Layer 3 of a small transformer language model trained on English Wikipedia (12 layers, counted from 0, width 128). Numbers have three digits each and are written without spaces.
In attention head 0, each number of a token's query is one row of weights dot the token's vector x plus its bias. The head spreads its attention over the tokens so far by the softmax of query dot key.

Query weights of the head. A number n stands for (n - 500) times 0.0013.
q0 (bias 0.069): 359638328498449461590591406605361417521464584559735533533428565502686326590468518702585498471522516424445517701815472258590393549292475333577213606314491569503538520419547485632462421498504462274495450716547337329418622480397555581506486560681601441593551372561652640510473503575523607413459514497434535622391605371620291452552491595514609580396496652410444435433594496484503596479502
q1 (bias -0.036): 681431454436598649488501570383502494554527508531605483397474542368631477361579683489561669786586549552462634529487488386490371456367424514512470568449438477469569391449523333511499420397507494494302435453547601465505587749429562518605521634731607478504425611346466536286409547431505477513439496692714156396405277491279548476630515574627514412488305467414683465554516612534412497423487
q2 (bias 0.097): 313577512574532385512524484456412402723356609472980490665455485414683315483392625611597655569453532574629407581523441257369555594495467296642420613421513399524474470578388363624441438369516605497617521577419343425562217345364741538497592532509508668574505367591494556367195506269446574539441464585509514651470424480569454201393670580425508654437588468447521581595608587768355574513651
q3 (bias -0.028): 504497504389609548741623454665577544415599684372418613465329486487436373732483445477642530413531402458489466592691425436468430508315433493378542524434427397544446569472547545481339516407482374460552474620382431377479583538395563533573340377642635549589514482591686541561597514505617530450547432446471422489482533389621397623259604581487578622470474480478631449495486593441528541316482
q4 (bias 0.000): 578427625248513448414199522425604573404648420550357422512517434492159652384723486614357590267565416419256555380506646749579366425552622554262493214588484556378606434568594613483680594711506653556334617336511764794376542301510465425459524594588608399331496652320427526731698512559385422689429496519382615436465519544287452591528429553719522362467341402608490463704388598456674483502426
q5 (bias 0.226): 444373640654384229574482477540267394627473494662815445489359485519607455491310569585592621568482533483569479467620403377366567575593762313550378816429392520370492547586534424789531456523577540531828462489282312383688375414439601623636548648377449652386624412528435529510248231301327740525513432429478494601386288670404546174634590334445474699233614470589727673570757434716478441551569
q6 (bias -0.106): 252562379657526608398555504464404405518369498599744509457407592621800547555482583468766580579617451498769433625432480334425458613421574456778519607467584511579440444343452362441406528390544573431398564775432394342620589659511573452504566508364444469599491348636493345545336500347543544387577395571461495536544550409744496367616643598310456431403525539364371477423503418313373617483567
q7 (bias -0.248): 359726276463528717358601458487742562515396534350387539406523426651565587477546451535578542442659368569626518570351498494578408566401405613635465305557719482675319514432428552237425432392497288455285625737672569628520544647601394432390535358377485478555528412463510397565490768707786228423588373361630711502600794387662535482266693728328413302664492472574344370342353525265407466374448
q8 (bias -0.115): 421579427499546568440488534563473389487373645388469614365483363553586520497439571518491571498438592641776412530453498458514385457639453460425330588494611476663478396396444400487507541534439463462529647644561373622504490575571540414465450442374513490513494379340631484392489591345533448545522318438663644611499606455552638234446586573391460437605478517551598460474417624691361512438606
q9 (bias -0.264): 322713193484581608477549621445734651643419519358282576567485399689370578515616434470574627387501364543633600535407646592507445553555382612370505275522702329501490211540364534225390538576505310656193652690497576593560644632628430479310378315334537419628357438494608410504510796634844288421529373141537700329576714382817633478335652696303482224831400506428470493312370485368463477259518
q10 (bias 0.233): 685345613452554459538431483543407480544769465521432446618558565330411326459467479561412442578425581540266410485636538585420669424481529418579448540505277534442688665506432551698645545487472560565694400367493420491443359440406458547588475549602564520352452665464358689407534352443294546602557699698572351484438367547298335656544362419721329710475617561534541534584606447623593367649450
q11 (bias 0.056): 349549542622518542429427475512406516603552752344571385620427612500486602546532501584447376638482485499511547509520586239544474587468487536461353458560473500471531356580561410568515393325548515601387417618525566484665335570451599335431745494339377620454390441645557523473436549693492474470535499478393554691660389605539597333374444350379549486497501466498516618563504492404391634375505
q12 (bias 0.427): 619473745564317243515340468489354465619693488494592405634482643271560491457326601524242393747462691418249470414568528360388607628431660459393515728564211616426826663742392554686586508348514507548873327561500366487568273453276605583665391673589460571480469596517412643320325297357226630579454680572554212434384139785274288754544270326765463712418700563690417703731702357552518427573355
q13 (bias -0.073): 260445582539483486335558521406427417495538583490687516486480471451705579371564639464458648512487430472608364504527467445470553478564489480418566617493603516531421521437478541588566538531617456530476402528495533531589470381466597519497681486409376626533527433495478462499352529517513554523526516434321580658518608465643492261595603527456550448393429523618526452482391520401292575487524
q14 (bias -0.000): 439592466372248469326314458476497491423496455427403328445636538496729515623505575455633504636485610463472606469377590445639377520397465490636617313608565499561268543492511347369661471522496468314523436556664536590705518697415558253435361501403513526471535568555507411389491472476639577506427475377637664550453449522564523478556501524488301283584503542627355534574605450670367464611561
q15 (bias -0.030): 593592502525478608667400513574555440378465373499350632511557511668384385395562566521549418342418347621362402656548404501549541540661369430457430393549507530512498634410554585480428623654261565541711598511382689547247479376522363483248410668629599412466437423399467618569650565504438514515450606574510597433431586442528484596512560633679460550518468289457545349438428549615563645520382
q16 (bias -0.007): 415320560354485514341287319501382520445590326509706510314479466316741729611558637360685426656473629265529322473533410416639319491499488492721642455710542541528355692521788439465418501637679547443560486533445442368611392492470479486584502525369188427456630556533496550594664385376596661552469315714418528498343343523485538229548423511703579558546425430756503476494503401328348433470470
q17 (bias 0.005): 406297503490568394584353372513435551311467438490412554426443538468463624619559513526656405545423382486437348417513467572502624476461489669401508393559484587416534501619668603538616569557594561424602474491428649588482588381583396533397427510545440405364405660581468398517639290590618533562622629591542619534542455548424443528634503564705379561304394499512437523536604479530638534485386
q18 (bias 0.039): 574438547423522478572473504389527461354511579551499484500429337495456544392497436489598406537465384598471575491645488517581553522436488559635195377626502455332543542414548515525464559514504564433644533420421664645418524370416416578555639507478345429507649421458518328548503473512465467546528600592562345370471511528405471678479467482541511502512442507535475490557512619408509620563405
q19 (bias -0.054): 323597582487440431355334530549496474496342415506502484372637458555607422485480629514618610481567670610661386536238530545588440535460854467463642543333563359628339335490625399369464500493465665142236494754570559506532452634539718369462443571518660587496675494567420483445496437509574502561369328527480539611342342415677616339545623739517478329630532696610348463391485613664467321446641
q20 (bias -0.031): 443317617600573556465380563598542384384701377510388365485457508566497627522530533530492485527476414428371437385410492675685397624299584710345519419658451486478597609546447585488534605420540729489491359535509664525537526452517547393498631409456435555414689658322426568377342523487487374402500396411322503360646457603392499610410500444472463584438503489707475538673540437404538419433474
q21 (bias 0.063): 555690490349530380496727715423541470406432575381532601476426398541484333289355451529342684589639486773556608591400534599384510358632758321420427475561545382403553273423521584470524568313454480370483665599388513754478562520513584533493386506524500634485538464354477491452423503552445425588390302528633482398595651478399408620445592397526575381598559519443417540616364614626508552289637
q22 (bias 0.025): 581394615492517542542544523347530379432489397413457457464449361324527615422458624360485407340592497305554539486445501427671683522336329642655518613436522519390797396522519598529540546628518346495501449349527394329317639659858680526571515520480395591614478420781340514492427450534535653444653567479476525586512634451688445508691469523521575354384485415508180376371486494614549492400577
q23 (bias 0.001): 406604459448518580521572469566591470585395523448310376470548528511438611586430501515569551507593428378490416645198547480504427444580389615460570553527494368628474378562404557432410458427392377547368603727452414436520332804491572502481314423378686541526522600603465515483523549565514319484518463334717485547606586443565462541426591593380627329674651586524409533402542475548696566275566
q24 (bias -0.014): 263516377455666506617559600567629543603546402599399426535339629644438562583566366607413510513439516403469599576443622603491440408356529434482505337454475341459504336699374486480489592421583451672370440574258632575907417382513639546571557395234389527418357594446660584696515644496690310494462575428442503520424432518386608608306531535445503380508604579648376600306450412195408575247551
q25 (bias -0.084): 585668506534446547591523578483611470505350471352332596384572568590310539345449410433350596481541463509612618658485569600607405550563456516394440530399633484408436393390473530436567465586473473442381621641520446584514593587517488409336492441474571534559389468560434575473295578584528565495530527450708578415583600400630569470452573683414452341476475560469428461520526526503457541250612
q26 (bias -0.005): 380472619510583627541553570430629610708568525445517414436551511445547533431609545622439461580602515445375494503364530536787483640392580509465388268532567526519537302511437446471492462330359645679417506591425635520382390407391492524448516379279521692521577465563429557481447636691369422392581653409460370438705618458602386604511520543467542270437613487478443586451398361364515704363469
q27 (bias 0.034): 367544516663482314457512566469520537474556594460654408516492490457559468480531542563573401388553556362576519447618549474474525551607288660396566495516579545366706553554591598385535459594638448365547421553496386451591399459484550416495507378476345569516420501422469487443563548598587468597552525307525445502437475538423516415427468606520412455550394434546395624581508576383427442523518
q28 (bias 0.045): 648665461527465679484451598395458473515499526457549424450422462516549636641478496521327511586455398409373610626448456405585322567428468529512466436820480496604521451606350575448464457314660450627708542664528461339469275662381518524369545388378544379554377520530590398438265632521498531453517524632428377392626480572611413492465482243521534334497594550523610470683670478491537719328440
q29 (bias -0.075): 548377660595506417664497433672373444544463462671501485513411636502434399562527413510392440406531564419458523409722387575587455486542562518403470639442457455449697535536505640619533485455643547509425414390516609296590566483485544552591536547537421474402459575541541715460556469452484450500505464418426569516605355504420509598497492404420495542441474497452600459422589551531572486597512
q30 (bias -0.069): 276359575510505602450297343489497573451563393553442373390366727435607479697599508518626419572655309441322481673281529588578308643440540480740483382680544478526335632452542428451399506547547546418443547643339658523460580447453528491383579552377561406476601643520333485590575436450559573422462574480400673392411489397563480519482509577678528392286589399630208465487648425517474418534357
q31 (bias 0.055): 596558448424549590449578420400366507440500565423600401504488340482627463440428571549431640533524700599651375464714460482561545405594228602487333599400553495595626473383681582520438535608612477330612339469499441384306545389576517647531388601647523588510600351460253424559446533419440664607573506583507316663343573348563424192698623517613604456532298440387438474576337628629385684527511

Each question shows a short text with each token's key, already scaled and adjusted for position as the last token sees it. A number n stands for (n - 500) times 0.0031.

Then comes the last token's vector x. A number n stands for (n - 500) times 0.009.

0 "\n": 495475447518585422326500277462638377734032380565370346474514571593539610451504557472477466467448
1 "-": 533457463409657508320413311407635338750144400565443352489527531601390484417605537467485471487405
2 " 1": 488515427492577555430445383381581425697215451555473340436476556500544518402491521521461494495394
3 "st": 419503488524498487513440402472530457632322426498551376422598518528509473431607447493491588476556
4 " Re": 488475533492444563559477421478522576631305523540485353469441474592535478475485491465442468482408
5 "n": 508493519479490502535488500487527489611328448489547368455478444529491513430545482589477477476483
6 "f": 520466493495541503536438452477531517631354414478512450501480431548553546399535483595501555478519
7 "re": 489474441501484447520543512475506498584381491557530391456480432540515546381484529498485479474460
8 "w": 507536538486537542529460414466521475626317430500578394475548479584503493472527493525602566505502
x: 536463465495309458608415556430276564607495525453458551545484585412527401411460552503564449527403587415521343445364730390417458404620538379425620459524313671560583432628423628464582454543395478555532454468471592507497410505591578485631571403422567517620399608516454510494606315540402603508472510502504571501513438612425531534579570480677441493511604512446479516638568448509503530540413
To which token does the last token give the most attention? 1 "-"

0 " |": 415470482430611514421376363388653354728191377639505418562454484565484602521566606526466520518433
1 " ": 477469487492563519413458425448571380700277405541452419467494509569530594457552518575424567453435
2 "98": 508513532502565523421444435424551466659199369585502377486498504548485491395507474492456558423444
3 "–": 514488519483508538463452481430528430603388488561579419457508444593509486442558481517453509495499
4 "30": 503464493477530541464460457468517445609283438569534443461465464526513467447527448502436492422467
5 "–": 515516528499482537487448494443527441587403483572567425456520433597505485440580464517454519482505
6 "5": 490497492491486545505468541436502430613314371564496398525497514528527511449556483514414545425447
7 " |": 477451519604470594592375414392635397665237394660517428499505463602528592506583551515470544532489
8 " ": 483486504523465567504428470449559396683318411559446422447519490590530567452569509547444581427445
x: 484404515505493549483395540551286435544533478505495481553621550457552464498401512595519571575483496544525470439490610351506443512463557487466532537513177500527510519650437296522536474358427570514479482551496579532511480520345559507530462575507528514530511503531512475450475455411403498557485542566413472497475479516533371587510518516544428470546495565580587509575496550447428719473477
Which two tokens does the last token look at most, in order? 0 " |", 7 " |"

0 " pro": 545477415504568578453461431466572496603336421470450354505477457535581516432457523505413444418473
1 "-": 484463498417544559443451437446592441678353442588521385505511449605478522462606547490452508467421
2 "S": 495554465464535553514490388495533539659266482478527354497513509557524499499482490509421412496422
3 "o": 537574518481511478481535395477572527628389451479521404507517443583500559546512449581493493497397
4 "vi": 524507507477468538537453331494504397579249479485552387508523522678487482527496480494451545486400
5 "et": 514507476500477513514487443456508476638309536548631415420517484501484534533564518583582510509481
6 " Union": 493521546513440566552482429458521481634312441477522406467443448569540584460511466593507412467454
7 " ": 477488526525484559482471480490556429657359407524425416436475464589525596453559517559481519429426
8 "ten": 484555530533421577488445441459528442597318491481476343410610551541543460388615558532568552482470
x: 460502533622412439450587554402325447535498466381529286389547519366557391561383519513569446678487495313545538414487619402482619586568544540407470449542333624521472492516566540501541671498483497547532492675471552429377399511484500351536595594483547501549511617397433534447555467522417455677386587480496393586573588678587461695472544411606481526421530616515480587501518430397514561579375
Which token does the last token look at most, and with what share of its attention? 1 "-", with about 30%

0 "ment": 461554510442508547528495483483451500632395472503500419527462527476513539379513586519538438508459
1 "\n": 488464495447550483421468371473589410690154380577373380480496560561534592456493575446449458495424
2 "-": 552498511405642551352394353383626335748159396564434354491515541571396499413570547448486444520418
3 " 1": 488496439459566562428442394372583424705219441554462334444475560494540530400486530509458478506389
4 "st": 451446486504519489503438411465532461638303418492533362437579529524506484424595447483475559489544
5 " Indian": 487513563487463613548421399456531466626299404507628422478446461533501506504547421612464440439483
6 "a": 432506514491485554489452435471546425630352411453588500426524416484500546556527442631541517416457
7 " He": 545519538524451537532508382524533581640344488443501424508496517553492525599488516493561448474368
8 "av": 493526538538426582545451362463574566629188436473535399441500492610471475572557526548556563454522
x: 485438610591457421538417581469300600623482449380422437576541571438469597541526558473589460575383587420485449529491641491444540474487443476529445571432328575469613462665438632511530418474461625535539474482468485416548519450577624465484294412478530536524435339467325464587332399587383649648371675504611646456617549633508344561485552500475439534542606502586472545557498368457505557494511
Which two tokens does the last token look at most, in order? 2 "-", 3 " 1"

0 " |": 415470482430611514421376363388653354728191377639505418562454484565484602521566606526466520518433
1 "\n": 474477478496560483379453373434616360710127344549460438496530518575535622552555546489417536458481
2 "|": 503490504475613543395337353325699327777143363628481377502509491584495585490614597465492519508455
3 " 19": 524493502469578490435483444426545415610319365563465355484498520553520450386615477483436495441422
4 "79": 516484509492545526471450406429559438657261350589454377493497512553521513371532463501461533424432
5 " |": 476541555505601580459354307347690381754127356653476412517483477607532597489561556528466501510466
6 " S": 527473539442518567501443415439552518680210414455545389443525491570530539517505464530471492500434
7 "ad": 530484519519516573502458441403577482663324373549533333465487481558469543441580496565458585461471
8 "d": 509493481488530512498469467469523527627376432482564388424464479531447495433532470597494601425517
x: 571583569520475427578547600524177428535504499461561693514567596400424355442364580520508551581465581382446531494602404458584613501555506400480532424435343605461480451721393521523579395503421566507449634336489297487474509483552515554464604618411471670706560485531445611416503377556549611538414470496422519595563591618464618465432449464399388521456581532533528474503591484460542549443427
Which token does the last token look at most, and with what share of its attention? 2 "|", with about 50%

0 " Art": 518560478479533567517511493446561585644275491496543401463470417584466531489502434525503404415535
1 "ill": 471531479471536612535480499490529552596375495471512415452538413554485515418551407590518496431497
2 "er": 492476505460494625522466473538524466581447543473484482476501380576513500471510492617531546400415
3 "y": 496468491505464559540490519512487506598462474506533445537553438495469524520517545585540515480456
4 " V": 517474527459494549546476468496563581618275467461536419478531425616490570507450441555466492497494
5 "ol": 472469518488518504505525486464533478596400473457493378486403438605446572471414479567475468443498
6 "unt": 501538500547481521504492486479512514596411508473590439507570482585460488484601474526516519464539
7 "e": 472489506509496501503487545473551455585489496514584421456548451539547471528487503525527535465456
8 "ers": 469545488506406506554522510469502464618432486452551498468517400521512567532565565598591504459475
x: 536383732550437387601499575561429466462527591537406451513590468579519499507382471551580565478485364524419452522520630486471500463505444429485443465515252567520549558540533445563564415471432520540546447450474528513436356455508533416539401498472429509604524514508464477474560358552492557556486561464571542385455553668489458626505415406597585504583500496499519676614459473570621538588413
Which token does the last token look at most, and with what share of its attention? 0 " Art", with about 50%

0 "\n": 495475447518585422326500277462638377734032380565370346474514571593539610451504557472477466467448
1 "-": 533457463409657508320413311407635338750144400565443352489527531601390484417605537467485471487405
2 " 1": 488515427492577555430445383381581425697215451555473340436476556500544518402491521521461494495394
3 "st": 419503488524498487513440402472530457632322426498551376422598518528509473431607447493491588476556
4 " Cor": 504495568458435591575481379477547576611242511460530358446472484615503483482434459454434436483456
5 "n": 530489542529464500537496374484537475594334494506564412424456458537513484422454438498520481524478
6 "w": 529476516473533517518493377489528538632344431481622417461515462609500483482506465541653525507494
7 "all": 505553532491476488484533531492482489564409458474604382457621433571510495360578455553540538480542
8 " (": 486484547543458556520402451379604473698261450586503393443511522603510498442497550425504527462414
x: 547487520493478590574449547579408477447569542328515418449495462494489446422474492616506541462395532499407452606425724411587554596496539532529445569475166546556502518565458389480567476564478526500487517392460472418466472567501539507550466423494461629500487525502566492554500463444494430534385497529503618606506425520448516633407470490620575481469590422492527566523459571477502530509434
To which token does the last token give the most attention? 1 "-"

0 " 1": 529527500513526575548451509428524467618341490550512403422514501546507498452527509525484521480442
1 "st": 542578528508488507538444467495514473597349449489526394426596511547474468446596460491491585456557
2 " Indian": 511494515432528639548410433477522474607330409508629438475449455539488499509551422612478446426492
3 "a": 558505516484513590504453474486538432611371423459579513427522421489492544551521450620548525407463
4 " He": 462460537482472573557505428545539586620383495442505451507515510560482522616500514492572467480380
5 "av": 512471548476480617542441373482574567615196441477533398444507492609468475566554526542554564452523
6 "y": 513505518485489538479480461492536511623365471506598414498522457519516503582497559564546511508516
7 " Art": 465544508528441528523513495436545584655283481514563398478492428585485527493524451511492418431528
8 "ill": 467490506531405551548499485473518550604375488474526419450553420545493527400571401587532501447499
x: 600472531495600424484494398605281296487471438366528497385491536605514463495449613461614524542316547518546490400469561461465566474362483575456517544463278449444488581707497471480516442597466547523570491466469448447455355485462529393590406551551538589532379391631458569626541245510445554611508681504593464264510509654420508482545489501620618559500642554531509590498486358478560514567540
To which token does the last token give the most attention? 2 " Indian"

0 "\n": 495475447518585422326500277462638377734032380565370346474514571593539610451504557472477466467448
1 "\n": 518482445494598440327485279454640379738034379564370345474514571593539610451504557472477466467448
2 "C": 509551488448546491456459289504534491715216434493447299487474546531534577379483519542447414494418
3 "os": 457556444462510494487506348456535484672293453492515319423511493470538555459491534584539422522450
4 "s": 466470493470542526483488315452554467681252477487519389481519518542478508474469537573556477551408
5 "ut": 505464504450522485477510451485521479624319406475534330481567494548482453450590522528564534475492
6 "ta": 417501538528478511501455469463553491620379474444521416482536436510517543424496588607511519489482
7 " was": 509486512549536605521425200403623399739214355551431435484373609526499508499521640515481510435315
8 " ": 514465508516519565407420434441598412706332427520412402434455548564558561439516586519445524482394
x: 516508592482492572528433532536410496576451440406495414572514600484515477517499515536518574535496415496430557451444598413534467514460549488523503562494207536448542536539483295607550517513457546567490412640458622526401579504381532476490529549505490605503544418507471522440416628511448486482466588553433509577412454466530384462625535544526440440430566549515490457589455434544359760506453
Which token does the last token look at most, and with what share of its attention? 7 " was", with about 70%

0 " |": 415470482430611514421376363388653354728191377639505418562454484565484602521566606526466520518433
1 " W": 563549386505618530451440327485604513688171402482606414473516461592511531564487404549487519516492
2 " California": 517495496453541565465449386473560470635297411564610457451462433564514544510569388614547489417514
3 " J": 480477469491520546501468445475560575642280453496618404385549462618511534496490445575506530510532
4 "C": 483451552503486536558468400539502535634342425478536420457492450606519550485544451570473506442475
5 " large": 499497539459537616465399375409617378632182350509509451443532555528592465463464449496414566438495
6 " di": 509518529551419536533431418469545506587343442484459420449540517619509494452464521464489506398495
7 "vision": 447552468550457505488476417434503460667282419506555453456482491582502488431571495504520470397512
8 " champion": 416457459541402543531431468396574428673293407527515458469480516602593512434566501526517512430472
x: 476439610455550425642486513570476400450484478494538460472469531485476392452512544611560479658482492403387446506671637309443567646446505543431466513525309551518523480414548489537463456529552589484529363481471601375493377564455637473636443619508553577531535551458518506463392420463530455524514504480357455368431510495511395532458532453643578518527665517658520688622498463450547528517438
To which token does the last token give the most attention? 0 " |"